Layer 7 of a small transformer language model trained on English Wikipedia (23 layers, counted from 0, width 128).
A neuron's activation on a vector x is GELU(gate . x + bias) times (in . x + bias), where the dot is the dot product.
The model reads these tokens: " Mand" "y" " Cha" "pm" "an" " Le" "x" "a" " Evans" " Krist" "a" " Gol" "e"

The vector x that enters this layer's MLP at each token. A number n stands for (n - 128) times 0.023.
0 " Mand": 146, 164, 101, 144, 140, 151, 129, 128, 152, 94, 143, 111, 148, 70, 130, 141, 17, 128, 131, 140, 116, 103, 143, 152, 101, 119, 124, 136, 122, 98, 120, 115, 154, 125, 133, 104, 165, 140, 126, 106, 111, 136, 128, 185, 91, 123, 98, 95, 111, 136, 124, 116, 102, 105, 119, 150, 125, 116, 186, 77, 121, 136, 135, 105, 133, 156, 143, 120, 111, 119, 122, 115, 120, 109, 142, 161, 146, 128, 151, 140, 162, 94, 197, 137, 150, 173, 119, 128, 97, 121, 175, 164, 171, 173, 93, 138, 134, 122, 115, 112, 126, 87, 155, 142, 139, 131, 104, 98, 134, 115, 112, 126, 134, 126, 154, 146, 122, 142, 120, 136, 129, 151, 117, 125, 82, 104, 183, 168
1 "y": 143, 108, 114, 148, 116, 114, 108, 150, 105, 96, 164, 138, 136, 75, 121, 156, 139, 149, 96, 127, 97, 149, 142, 83, 138, 148, 153, 134, 118, 110, 132, 102, 133, 127, 132, 106, 83, 170, 90, 129, 141, 119, 123, 138, 174, 132, 122, 149, 121, 149, 174, 106, 98, 145, 126, 98, 121, 129, 126, 154, 163, 163, 123, 144, 110, 84, 114, 126, 120, 97, 84, 165, 93, 142, 160, 150, 121, 106, 197, 130, 184, 95, 170, 162, 118, 78, 118, 139, 123, 83, 147, 150, 171, 151, 102, 153, 111, 118, 90, 129, 137, 117, 171, 141, 147, 133, 134, 97, 116, 133, 98, 133, 92, 113, 157, 192, 134, 137, 131, 135, 139, 145, 77, 125, 117, 146, 88, 173
2 " Cha": 149, 133, 109, 90, 141, 83, 148, 112, 149, 111, 113, 130, 125, 9, 106, 160, 37, 89, 99, 109, 110, 124, 130, 121, 133, 123, 82, 120, 125, 120, 114, 111, 163, 134, 128, 80, 121, 155, 58, 149, 139, 142, 153, 166, 153, 123, 102, 143, 108, 108, 149, 94, 99, 187, 119, 149, 131, 143, 161, 129, 162, 140, 119, 159, 163, 148, 127, 111, 154, 146, 100, 117, 92, 111, 133, 157, 117, 144, 161, 141, 140, 81, 165, 139, 126, 138, 135, 140, 133, 113, 117, 132, 188, 153, 142, 157, 131, 122, 126, 122, 157, 138, 172, 130, 102, 108, 158, 128, 133, 151, 108, 115, 89, 109, 148, 129, 123, 158, 151, 153, 151, 120, 147, 128, 81, 127, 155, 148
3 "pm": 165, 132, 114, 118, 130, 92, 134, 121, 122, 139, 138, 113, 116, 59, 147, 143, 53, 134, 128, 140, 136, 117, 143, 126, 142, 135, 135, 142, 111, 122, 114, 97, 178, 101, 118, 56, 145, 114, 62, 114, 97, 122, 157, 144, 173, 141, 127, 113, 131, 117, 141, 154, 111, 161, 122, 101, 133, 128, 114, 126, 163, 127, 121, 95, 135, 166, 123, 156, 138, 155, 119, 150, 121, 101, 166, 126, 100, 119, 138, 100, 183, 98, 165, 161, 146, 129, 144, 147, 129, 152, 123, 130, 133, 164, 112, 101, 79, 131, 145, 96, 141, 54, 119, 192, 140, 125, 135, 92, 114, 148, 105, 160, 115, 149, 158, 142, 160, 136, 131, 106, 186, 126, 107, 111, 128, 161, 119, 124
4 "an": 136, 89, 111, 159, 111, 120, 78, 188, 159, 132, 197, 124, 104, 65, 128, 162, 142, 141, 120, 107, 139, 124, 142, 129, 150, 134, 107, 123, 125, 129, 94, 74, 176, 121, 106, 136, 90, 93, 94, 137, 95, 133, 104, 141, 126, 138, 131, 111, 117, 165, 165, 127, 102, 138, 99, 124, 86, 162, 142, 102, 144, 138, 115, 125, 101, 146, 124, 107, 131, 129, 121, 99, 108, 131, 150, 189, 143, 160, 145, 126, 163, 118, 193, 140, 126, 119, 131, 156, 157, 127, 123, 139, 197, 125, 121, 154, 77, 91, 122, 129, 106, 137, 149, 122, 100, 145, 122, 88, 116, 132, 99, 151, 129, 131, 135, 145, 152, 132, 144, 140, 149, 128, 130, 86, 127, 108, 101, 171
5 " Le": 105, 117, 127, 143, 135, 132, 140, 124, 151, 112, 163, 124, 122, 79, 79, 154, 30, 106, 70, 106, 121, 122, 122, 126, 114, 163, 129, 143, 125, 105, 87, 104, 167, 180, 161, 142, 125, 168, 76, 107, 123, 129, 125, 146, 150, 151, 100, 145, 147, 104, 107, 89, 133, 153, 129, 127, 105, 176, 148, 110, 151, 123, 121, 136, 165, 142, 162, 124, 121, 122, 143, 128, 104, 117, 137, 169, 111, 121, 155, 101, 102, 102, 124, 145, 126, 149, 84, 142, 160, 115, 159, 150, 186, 128, 164, 155, 95, 105, 118, 93, 131, 89, 181, 137, 134, 132, 172, 130, 112, 151, 77, 123, 90, 138, 137, 144, 107, 136, 148, 140, 146, 159, 102, 130, 69, 150, 151, 135
6 "x": 130, 98, 100, 119, 110, 135, 92, 132, 103, 144, 133, 128, 72, 32, 131, 148, 119, 116, 75, 87, 98, 117, 155, 107, 166, 139, 166, 151, 121, 118, 64, 97, 177, 162, 107, 117, 121, 152, 139, 143, 131, 117, 112, 142, 133, 112, 149, 146, 134, 132, 150, 126, 118, 154, 120, 132, 121, 144, 128, 113, 187, 157, 95, 146, 122, 130, 142, 161, 151, 136, 125, 113, 122, 156, 196, 127, 84, 129, 123, 146, 174, 102, 148, 163, 113, 82, 122, 146, 143, 157, 147, 147, 141, 132, 133, 164, 66, 118, 128, 125, 140, 78, 137, 143, 165, 129, 131, 115, 124, 129, 110, 95, 96, 117, 134, 143, 143, 125, 155, 113, 130, 181, 65, 123, 118, 185, 122, 129
7 "a": 122, 108, 133, 127, 92, 132, 94, 176, 147, 145, 179, 135, 104, 82, 119, 128, 139, 139, 102, 166, 117, 141, 192, 79, 126, 149, 142, 145, 138, 113, 69, 70, 177, 122, 124, 129, 102, 138, 90, 119, 115, 116, 96, 133, 127, 174, 131, 124, 127, 133, 143, 131, 125, 151, 107, 161, 88, 146, 149, 102, 145, 162, 107, 98, 146, 121, 155, 112, 127, 139, 122, 110, 122, 123, 153, 143, 112, 145, 131, 151, 148, 64, 146, 161, 101, 119, 117, 131, 170, 100, 153, 116, 149, 162, 102, 136, 105, 115, 126, 115, 159, 121, 136, 108, 127, 132, 119, 84, 110, 145, 122, 145, 75, 131, 158, 144, 131, 138, 145, 144, 120, 152, 104, 107, 131, 176, 101, 179
8 " Evans": 152, 121, 127, 144, 83, 116, 95, 160, 157, 81, 183, 112, 129, 87, 130, 123, 104, 160, 103, 85, 143, 110, 180, 78, 164, 150, 127, 153, 92, 133, 127, 85, 138, 137, 119, 115, 117, 147, 102, 151, 90, 138, 100, 150, 138, 137, 112, 128, 127, 156, 131, 118, 110, 142, 108, 149, 113, 159, 143, 112, 136, 152, 122, 109, 100, 143, 129, 141, 123, 134, 145, 128, 125, 108, 192, 183, 108, 138, 142, 106, 196, 76, 146, 196, 140, 123, 82, 122, 186, 127, 160, 105, 145, 96, 95, 150, 119, 130, 110, 129, 119, 126, 91, 137, 131, 126, 154, 118, 150, 123, 75, 135, 93, 133, 124, 148, 120, 145, 118, 136, 155, 180, 100, 112, 131, 127, 126, 148
9 " Krist": 143, 157, 150, 132, 108, 120, 119, 160, 161, 93, 149, 109, 118, 81, 107, 142, 52, 116, 143, 101, 153, 138, 147, 125, 120, 162, 61, 141, 101, 121, 144, 149, 104, 157, 133, 115, 128, 152, 109, 117, 118, 143, 80, 179, 75, 140, 64, 86, 109, 139, 129, 145, 109, 139, 104, 140, 100, 164, 125, 101, 132, 151, 131, 88, 146, 135, 126, 120, 134, 134, 132, 132, 120, 85, 125, 150, 100, 145, 129, 110, 159, 43, 126, 156, 150, 136, 86, 127, 166, 120, 176, 152, 174, 166, 124, 147, 110, 156, 154, 122, 112, 125, 166, 160, 161, 119, 114, 104, 128, 126, 139, 110, 91, 95, 150, 132, 145, 169, 142, 133, 136, 157, 127, 130, 130, 153, 150, 113
10 "a": 117, 92, 138, 102, 91, 128, 86, 189, 152, 117, 174, 145, 111, 93, 132, 122, 128, 112, 126, 182, 105, 121, 175, 96, 111, 161, 145, 147, 141, 90, 79, 87, 149, 129, 127, 143, 126, 163, 78, 109, 97, 117, 89, 128, 102, 176, 110, 105, 124, 148, 175, 118, 103, 128, 137, 141, 96, 133, 130, 114, 148, 147, 115, 103, 139, 125, 129, 123, 125, 124, 109, 128, 124, 118, 147, 121, 121, 149, 160, 144, 146, 56, 172, 188, 103, 123, 112, 137, 158, 115, 154, 112, 156, 164, 114, 129, 116, 128, 116, 140, 169, 118, 142, 125, 147, 143, 138, 116, 124, 126, 119, 157, 78, 149, 156, 138, 130, 125, 146, 146, 130, 155, 109, 97, 121, 167, 95, 151
11 " Gol": 138, 126, 115, 129, 163, 121, 107, 172, 129, 89, 121, 128, 131, 58, 130, 144, 41, 133, 136, 74, 90, 117, 137, 112, 104, 165, 69, 162, 129, 122, 104, 93, 164, 115, 145, 105, 138, 101, 90, 124, 98, 151, 136, 172, 122, 131, 94, 141, 117, 109, 167, 97, 89, 153, 163, 137, 99, 164, 115, 169, 157, 151, 134, 124, 148, 136, 155, 138, 130, 124, 131, 116, 155, 117, 103, 142, 114, 111, 148, 140, 181, 59, 159, 160, 142, 110, 107, 108, 139, 139, 179, 143, 185, 155, 128, 111, 97, 152, 117, 119, 141, 144, 163, 137, 139, 115, 147, 132, 110, 131, 116, 124, 106, 114, 125, 133, 106, 167, 115, 120, 156, 131, 142, 102, 104, 164, 128, 167
12 "e": 128, 128, 91, 169, 82, 70, 114, 168, 156, 136, 175, 160, 86, 85, 90, 119, 136, 108, 117, 162, 144, 131, 140, 67, 144, 150, 149, 132, 141, 134, 101, 68, 158, 116, 151, 114, 119, 151, 53, 126, 113, 128, 112, 142, 144, 153, 103, 136, 129, 130, 112, 119, 100, 178, 98, 110, 116, 165, 140, 121, 141, 154, 132, 79, 115, 127, 143, 112, 109, 108, 145, 128, 115, 107, 136, 152, 112, 139, 143, 116, 160, 99, 174, 159, 122, 104, 116, 135, 137, 96, 153, 119, 159, 139, 131, 143, 94, 144, 122, 146, 156, 124, 166, 173, 156, 140, 132, 114, 106, 130, 108, 122, 88, 114, 140, 91, 144, 149, 135, 141, 143, 123, 119, 143, 116, 141, 130, 185

Each question shows the input weights of one neuron of the MLP. A number n stands for (n - 128) times 0.0085.

n97 gate (bias -0.075): 162, 134, 118, 107, 89, 105, 124, 155, 138, 150, 119, 110, 157, 153, 140, 86, 150, 148, 156, 142, 132, 135, 126, 129, 128, 164, 148, 127, 148, 102, 99, 184, 127, 120, 126, 117, 129, 127, 121, 124, 128, 108, 155, 168, 142, 142, 134, 132, 115, 121, 142, 115, 108, 116, 153, 70, 120, 145, 129, 124, 106, 88, 90, 153, 137, 111, 156, 123, 118, 102, 135, 104, 162, 190, 102, 83, 136, 125, 124, 121, 143, 125, 94, 119, 129, 135, 114, 143, 132, 98, 132, 117, 138, 110, 165, 134, 152, 162, 154, 210, 99, 121, 106, 104, 96, 106, 171, 171, 125, 119, 177, 118, 142, 106, 140, 108, 136, 88, 154, 97, 142, 172, 102, 129, 118, 146, 134, 99
n97 in (bias -0.013): 130, 135, 161, 166, 162, 143, 170, 156, 163, 140, 131, 142, 118, 165, 172, 113, 111, 110, 115, 136, 129, 121, 114, 103, 107, 98, 129, 118, 106, 111, 99, 84, 155, 149, 126, 145, 130, 149, 108, 167, 119, 138, 159, 54, 147, 115, 130, 139, 150, 121, 68, 113, 129, 115, 107, 148, 125, 144, 109, 137, 146, 150, 158, 149, 125, 167, 134, 125, 108, 157, 113, 174, 98, 110, 119, 127, 160, 126, 137, 150, 136, 159, 115, 102, 103, 63, 164, 141, 167, 168, 147, 141, 145, 135, 108, 157, 135, 91, 129, 117, 93, 116, 120, 114, 140, 136, 109, 132, 137, 118, 115, 150, 147, 152, 79, 190, 115, 163, 106, 93, 124, 132, 158, 133, 124, 126, 88, 172
Its two highest activations, in order, are on tokens 9 " Krist", 10 "a"

n142 gate (bias -0.024): 124, 101, 153, 121, 137, 104, 103, 151, 133, 93, 106, 153, 127, 70, 105, 165, 146, 123, 110, 152, 141, 125, 127, 171, 123, 121, 140, 95, 98, 129, 91, 138, 146, 104, 135, 122, 166, 126, 181, 102, 182, 148, 121, 121, 142, 133, 143, 129, 97, 106, 119, 116, 98, 115, 122, 150, 114, 135, 85, 135, 138, 116, 138, 122, 96, 107, 145, 109, 128, 100, 116, 123, 137, 146, 136, 139, 153, 125, 147, 161, 127, 135, 137, 111, 117, 91, 123, 142, 105, 145, 159, 127, 121, 131, 114, 139, 152, 143, 139, 151, 127, 138, 121, 162, 114, 179, 111, 129, 121, 131, 149, 166, 119, 95, 145, 96, 119, 113, 143, 164, 131, 126, 163, 100, 109, 159, 186, 158
n142 in (bias 0.025): 158, 157, 115, 137, 85, 136, 132, 139, 140, 132, 107, 144, 106, 115, 119, 126, 94, 143, 84, 128, 131, 155, 108, 107, 68, 162, 117, 137, 133, 140, 149, 103, 91, 124, 120, 169, 117, 64, 156, 114, 72, 113, 133, 139, 93, 122, 131, 173, 142, 162, 101, 132, 123, 142, 145, 97, 113, 150, 109, 152, 110, 136, 171, 130, 167, 130, 134, 96, 133, 137, 136, 132, 116, 141, 127, 126, 133, 84, 108, 128, 103, 109, 114, 174, 142, 160, 132, 96, 121, 117, 124, 124, 127, 134, 173, 126, 116, 118, 134, 137, 124, 154, 117, 109, 127, 118, 176, 95, 93, 141, 92, 105, 136, 152, 128, 129, 154, 143, 161, 94, 106, 179, 93, 149, 155, 149, 112, 115
On which token does it fire most? 11 " Gol"

n94 gate (bias -0.092): 134, 136, 118, 127, 147, 86, 127, 124, 115, 117, 104, 150, 99, 139, 108, 93, 140, 150, 132, 161, 170, 168, 167, 142, 132, 111, 120, 160, 149, 143, 167, 97, 137, 116, 140, 172, 148, 120, 149, 149, 98, 137, 112, 135, 124, 108, 113, 159, 134, 84, 115, 145, 131, 109, 120, 105, 127, 185, 136, 143, 103, 127, 129, 128, 88, 131, 132, 140, 102, 104, 173, 100, 115, 155, 125, 135, 175, 129, 102, 118, 155, 146, 68, 174, 137, 160, 96, 127, 119, 137, 79, 182, 112, 113, 119, 122, 104, 138, 122, 116, 120, 141, 119, 144, 74, 102, 131, 104, 111, 171, 136, 137, 127, 113, 131, 132, 177, 128, 151, 86, 116, 134, 135, 152, 128, 104, 143, 113
n94 in (bias 0.005): 131, 159, 145, 141, 95, 124, 148, 124, 93, 154, 136, 122, 129, 159, 118, 138, 86, 120, 123, 107, 166, 95, 143, 105, 134, 129, 137, 145, 149, 135, 139, 115, 131, 127, 156, 150, 129, 142, 123, 127, 133, 159, 153, 146, 113, 170, 72, 147, 128, 79, 126, 152, 107, 102, 149, 98, 171, 137, 158, 89, 134, 116, 150, 174, 119, 142, 129, 94, 92, 117, 126, 125, 139, 125, 146, 129, 98, 102, 133, 118, 157, 148, 115, 116, 141, 87, 136, 92, 137, 144, 71, 122, 104, 119, 103, 114, 87, 144, 125, 162, 135, 79, 111, 110, 129, 107, 115, 98, 149, 59, 121, 110, 130, 121, 124, 65, 93, 101, 148, 138, 147, 138, 142, 116, 124, 110, 115, 125
Its two highest activations, in order, are on tokens 4 "an", 7 "a"

n257 gate (bias -0.089): 88, 104, 157, 159, 139, 102, 166, 92, 60, 146, 102, 159, 117, 154, 105, 103, 123, 149, 126, 140, 136, 124, 111, 168, 146, 95, 145, 125, 128, 147, 151, 142, 153, 89, 126, 144, 113, 182, 145, 145, 129, 93, 103, 124, 112, 116, 136, 97, 127, 135, 141, 139, 136, 140, 152, 186, 160, 113, 137, 146, 116, 128, 95, 126, 137, 130, 71, 135, 102, 124, 147, 140, 90, 138, 132, 115, 100, 115, 110, 130, 120, 128, 87, 129, 80, 109, 108, 135, 110, 138, 101, 160, 92, 187, 111, 103, 117, 128, 129, 119, 190, 87, 121, 86, 168, 122, 114, 140, 149, 135, 138, 108, 141, 123, 145, 132, 116, 111, 161, 121, 128, 77, 177, 146, 81, 123, 139, 103
n257 in (bias 0.015): 91, 138, 146, 91, 126, 156, 158, 124, 97, 81, 141, 174, 77, 181, 156, 104, 100, 79, 105, 179, 92, 134, 126, 124, 167, 139, 143, 105, 97, 93, 156, 73, 186, 142, 142, 146, 125, 110, 165, 102, 134, 109, 134, 164, 131, 85, 126, 179, 98, 163, 108, 131, 117, 149, 100, 153, 140, 125, 134, 162, 124, 126, 117, 117, 122, 152, 181, 140, 129, 123, 91, 133, 143, 139, 123, 143, 116, 127, 119, 165, 148, 140, 153, 121, 161, 97, 86, 92, 168, 114, 132, 112, 185, 133, 123, 96, 173, 152, 142, 158, 107, 140, 120, 109, 132, 123, 58, 158, 159, 109, 173, 92, 119, 165, 112, 133, 132, 126, 154, 75, 105, 124, 91, 140, 161, 135, 89, 132
Its two highest activations, in order, are on tokens 3 "pm", 2 " Cha"

n191 gate (bias -0.106): 110, 118, 191, 129, 151, 150, 44, 151, 138, 121, 123, 154, 105, 118, 98, 157, 106, 137, 124, 133, 184, 130, 177, 136, 88, 155, 163, 128, 130, 120, 130, 167, 146, 102, 113, 136, 83, 139, 156, 105, 98, 121, 160, 118, 162, 136, 134, 125, 107, 158, 140, 129, 144, 141, 129, 135, 113, 87, 105, 111, 161, 116, 115, 111, 127, 159, 151, 178, 91, 128, 146, 91, 136, 110, 108, 154, 144, 83, 159, 169, 135, 136, 126, 103, 166, 100, 108, 121, 151, 152, 83, 114, 153, 145, 116, 110, 117, 134, 107, 150, 126, 150, 155, 151, 122, 114, 117, 127, 144, 94, 199, 156, 129, 142, 175, 129, 157, 126, 122, 154, 138, 92, 162, 174, 154, 79, 110, 121
n191 in (bias -0.005): 101, 122, 146, 102, 152, 164, 150, 116, 165, 158, 114, 151, 76, 123, 129, 161, 129, 111, 108, 95, 134, 139, 79, 90, 80, 155, 93, 135, 98, 92, 126, 80, 157, 86, 103, 168, 100, 127, 158, 143, 136, 135, 162, 127, 133, 146, 124, 129, 142, 90, 138, 136, 135, 120, 117, 99, 139, 148, 132, 95, 117, 149, 126, 135, 140, 140, 181, 148, 134, 193, 141, 158, 123, 142, 126, 139, 115, 146, 150, 120, 147, 117, 96, 122, 107, 107, 149, 91, 162, 164, 112, 109, 155, 113, 87, 112, 156, 92, 181, 152, 106, 162, 105, 123, 82, 108, 144, 104, 93, 100, 117, 133, 110, 104, 95, 132, 114, 106, 96, 108, 156, 73, 123, 104, 172, 152, 145, 153
On which token does it fire most, and how strongly? 4 "an", at about 2.2

n232 gate (bias -0.091): 127, 125, 147, 114, 148, 156, 146, 115, 132, 108, 129, 147, 195, 172, 210, 100, 124, 123, 139, 135, 103, 158, 101, 113, 101, 110, 156, 127, 133, 154, 129, 114, 116, 101, 113, 132, 131, 123, 101, 179, 145, 106, 116, 95, 85, 141, 102, 118, 165, 121, 111, 117, 165, 117, 139, 114, 140, 121, 87, 155, 147, 138, 60, 148, 103, 123, 146, 136, 92, 94, 121, 141, 98, 116, 146, 140, 136, 152, 116, 131, 101, 152, 141, 110, 80, 106, 141, 78, 149, 115, 111, 95, 106, 113, 138, 129, 166, 125, 120, 104, 136, 95, 149, 76, 137, 129, 111, 108, 111, 99, 91, 163, 99, 163, 141, 127, 129, 106, 116, 121, 146, 159, 142, 133, 153, 138, 75, 142
n232 in (bias 0.000): 130, 140, 120, 108, 115, 201, 117, 127, 130, 126, 136, 138, 167, 126, 92, 133, 128, 132, 189, 140, 124, 158, 133, 109, 150, 165, 132, 144, 137, 130, 152, 167, 161, 146, 106, 121, 122, 126, 76, 123, 191, 138, 82, 176, 115, 141, 123, 105, 108, 103, 146, 110, 129, 140, 151, 98, 192, 102, 149, 148, 156, 99, 130, 169, 115, 160, 137, 185, 126, 124, 99, 95, 116, 133, 93, 88, 104, 186, 138, 99, 75, 100, 156, 150, 107, 126, 130, 131, 133, 108, 130, 94, 145, 128, 134, 118, 138, 178, 127, 143, 66, 124, 146, 118, 146, 112, 105, 131, 103, 114, 105, 104, 145, 110, 108, 80, 126, 146, 165, 101, 144, 130, 116, 91, 149, 152, 114, 109
On which token does it fire most? 10 "a"

n247 gate (bias -0.054): 109, 176, 144, 101, 121, 118, 137, 94, 92, 108, 109, 159, 121, 156, 141, 126, 123, 161, 145, 137, 166, 159, 131, 123, 163, 128, 127, 87, 117, 125, 155, 144, 147, 123, 124, 164, 111, 96, 124, 122, 131, 156, 125, 179, 74, 144, 109, 87, 144, 153, 84, 157, 138, 150, 90, 97, 167, 106, 104, 121, 129, 139, 149, 116, 118, 76, 170, 130, 170, 127, 140, 122, 193, 153, 104, 108, 150, 148, 113, 124, 131, 119, 135, 134, 129, 125, 141, 101, 160, 105, 100, 143, 148, 80, 138, 123, 168, 127, 126, 132, 128, 137, 185, 111, 143, 146, 167, 104, 103, 129, 153, 102, 128, 114, 112, 114, 118, 125, 154, 116, 99, 152, 109, 169, 161, 115, 115, 115
n247 in (bias -0.000): 70, 103, 144, 153, 155, 103, 137, 104, 132, 135, 146, 121, 132, 131, 133, 130, 125, 128, 157, 104, 124, 114, 139, 159, 107, 88, 114, 108, 132, 133, 159, 89, 123, 204, 113, 114, 125, 117, 150, 92, 99, 58, 122, 118, 117, 117, 133, 84, 113, 129, 93, 189, 129, 133, 122, 132, 143, 148, 126, 106, 108, 148, 147, 160, 100, 102, 143, 146, 130, 117, 110, 173, 152, 94, 150, 71, 142, 123, 96, 100, 157, 95, 69, 109, 129, 140, 137, 127, 124, 137, 97, 146, 97, 148, 138, 129, 113, 90, 134, 94, 113, 143, 145, 148, 134, 164, 118, 140, 96, 127, 82, 138, 119, 120, 92, 151, 145, 97, 124, 133, 101, 135, 148, 154, 166, 116, 118, 112
On which token does it fire most, and how strongly? 12 "e", at about 0.41

n316 gate (bias -0.111): 133, 140, 135, 139, 118, 96, 175, 121, 101, 160, 123, 120, 111, 154, 78, 132, 98, 128, 151, 110, 102, 127, 182, 159, 138, 117, 110, 84, 147, 164, 145, 151, 141, 133, 152, 135, 121, 145, 133, 145, 129, 121, 95, 127, 109, 184, 177, 119, 98, 150, 114, 136, 116, 119, 133, 153, 170, 118, 101, 89, 87, 146, 126, 135, 102, 135, 143, 107, 150, 70, 119, 115, 105, 144, 139, 106, 116, 153, 126, 141, 102, 134, 125, 100, 112, 142, 144, 118, 122, 104, 138, 165, 139, 149, 131, 154, 149, 83, 113, 81, 137, 137, 38, 157, 167, 153, 90, 104, 134, 86, 136, 130, 188, 174, 163, 170, 100, 169, 110, 113, 108, 105, 152, 157, 151, 125, 144, 154
n316 in (bias 0.014): 132, 115, 119, 80, 147, 178, 159, 86, 108, 122, 130, 104, 159, 136, 134, 132, 114, 103, 131, 168, 167, 137, 112, 117, 93, 92, 102, 125, 108, 109, 105, 137, 159, 113, 111, 162, 118, 124, 155, 134, 85, 150, 143, 130, 90, 95, 79, 140, 114, 133, 150, 130, 122, 127, 147, 130, 120, 84, 120, 117, 173, 90, 100, 147, 136, 143, 162, 116, 150, 155, 145, 158, 90, 73, 181, 132, 167, 137, 98, 134, 87, 111, 116, 166, 118, 109, 86, 137, 137, 130, 136, 111, 160, 114, 130, 122, 131, 113, 137, 176, 125, 113, 169, 137, 125, 116, 80, 123, 93, 137, 120, 170, 133, 145, 78, 144, 192, 137, 64, 106, 125, 169, 177, 101, 118, 172, 115, 130
On which token does it fire most, and how strongly? 0 " Mand", at about 1.6

n105 gate (bias -0.116): 139, 126, 103, 93, 120, 136, 111, 161, 168, 95, 154, 119, 88, 142, 100, 110, 151, 71, 116, 150, 119, 135, 132, 106, 139, 151, 89, 111, 116, 133, 155, 151, 123, 119, 152, 164, 190, 127, 168, 119, 115, 163, 138, 113, 146, 121, 192, 103, 120, 144, 132, 109, 127, 130, 124, 144, 118, 129, 86, 134, 118, 111, 123, 112, 114, 86, 113, 169, 114, 145, 162, 166, 153, 149, 71, 126, 125, 171, 93, 137, 118, 154, 145, 104, 128, 130, 134, 114, 155, 109, 141, 99, 110, 127, 148, 178, 122, 108, 112, 130, 121, 124, 149, 124, 116, 91, 134, 119, 146, 123, 156, 102, 127, 133, 146, 96, 145, 119, 172, 92, 127, 158, 158, 161, 71, 106, 115, 86
n105 in (bias -0.010): 149, 139, 146, 89, 137, 132, 129, 146, 118, 157, 123, 174, 92, 117, 137, 155, 77, 126, 126, 113, 123, 171, 109, 94, 107, 125, 111, 114, 116, 179, 117, 88, 147, 151, 106, 174, 104, 162, 152, 107, 110, 158, 123, 155, 159, 117, 93, 154, 107, 171, 97, 114, 144, 120, 148, 156, 115, 137, 133, 128, 145, 99, 152, 110, 104, 168, 135, 143, 114, 87, 118, 125, 112, 142, 147, 146, 156, 111, 121, 120, 154, 206, 137, 108, 143, 153, 172, 112, 137, 210, 148, 141, 162, 175, 101, 145, 184, 168, 163, 99, 173, 122, 202, 137, 161, 118, 122, 153, 102, 107, 148, 147, 195, 114, 129, 100, 143, 135, 144, 88, 80, 124, 112, 170, 134, 152, 144, 146
On which three tokens does it fire most, strongest first? 10 "a", 8 " Evans", 7 "a"

n186 gate (bias -0.083): 97, 119, 122, 126, 122, 119, 100, 169, 149, 129, 135, 106, 113, 133, 137, 127, 172, 124, 151, 129, 132, 151, 144, 129, 135, 91, 144, 133, 153, 94, 102, 184, 75, 81, 137, 81, 186, 93, 126, 140, 104, 181, 86, 109, 136, 86, 134, 130, 169, 116, 188, 111, 132, 137, 127, 109, 165, 177, 130, 135, 117, 111, 80, 119, 140, 107, 95, 172, 130, 86, 119, 147, 112, 128, 142, 93, 165, 118, 103, 99, 168, 158, 110, 167, 143, 158, 116, 152, 95, 137, 119, 124, 131, 86, 144, 126, 130, 97, 108, 152, 139, 123, 147, 139, 121, 105, 128, 189, 158, 158, 144, 141, 173, 163, 108, 122, 139, 125, 186, 162, 93, 143, 128, 143, 146, 133, 99, 114
n186 in (bias 0.024): 135, 119, 113, 126, 97, 145, 154, 123, 112, 192, 108, 126, 152, 163, 139, 118, 172, 112, 117, 137, 87, 126, 148, 137, 126, 175, 149, 127, 162, 131, 132, 87, 160, 128, 169, 135, 170, 134, 165, 137, 83, 126, 141, 119, 94, 110, 125, 88, 105, 81, 109, 86, 113, 107, 159, 117, 113, 122, 112, 119, 127, 167, 118, 206, 113, 128, 149, 97, 130, 91, 80, 151, 61, 112, 128, 157, 121, 129, 114, 144, 127, 116, 112, 131, 136, 144, 91, 81, 181, 121, 163, 163, 119, 119, 170, 130, 79, 149, 157, 140, 76, 132, 130, 160, 91, 111, 149, 118, 111, 114, 140, 112, 79, 76, 141, 155, 130, 135, 80, 102, 160, 125, 144, 118, 101, 167, 136, 91
On which token does it fire most? 3 "pm"

n78 gate (bias -0.080): 115, 155, 138, 119, 125, 110, 120, 135, 140, 154, 143, 106, 116, 150, 107, 134, 98, 163, 142, 87, 145, 112, 127, 168, 109, 116, 137, 93, 108, 164, 141, 122, 125, 127, 150, 118, 148, 160, 141, 137, 117, 111, 164, 163, 108, 119, 135, 137, 100, 140, 119, 122, 145, 159, 150, 148, 133, 72, 118, 120, 136, 98, 103, 142, 109, 130, 115, 143, 147, 118, 105, 112, 116, 161, 152, 145, 93, 160, 137, 114, 140, 135, 69, 121, 67, 129, 118, 119, 100, 153, 133, 100, 100, 125, 115, 131, 92, 122, 129, 125, 126, 96, 174, 96, 127, 145, 125, 141, 157, 114, 133, 176, 128, 128, 143, 136, 99, 112, 143, 166, 154, 103, 140, 146, 188, 102, 114, 136
n78 in (bias 0.038): 140, 144, 136, 145, 116, 134, 141, 158, 123, 103, 125, 172, 119, 154, 125, 96, 137, 122, 129, 108, 133, 118, 127, 131, 162, 105, 113, 161, 127, 105, 110, 138, 86, 127, 116, 145, 138, 138, 111, 112, 152, 116, 98, 124, 168, 100, 133, 148, 94, 115, 178, 160, 156, 170, 119, 138, 155, 143, 136, 146, 97, 196, 140, 118, 125, 129, 111, 127, 135, 109, 106, 158, 144, 106, 125, 104, 126, 111, 108, 106, 120, 147, 131, 135, 158, 138, 89, 129, 154, 123, 171, 117, 144, 121, 107, 113, 115, 120, 112, 162, 136, 155, 109, 184, 101, 182, 142, 105, 143, 175, 105, 128, 159, 136, 129, 138, 146, 90, 127, 111, 132, 89, 120, 146, 109, 138, 145, 157
On which token does it fire most? 0 " Mand"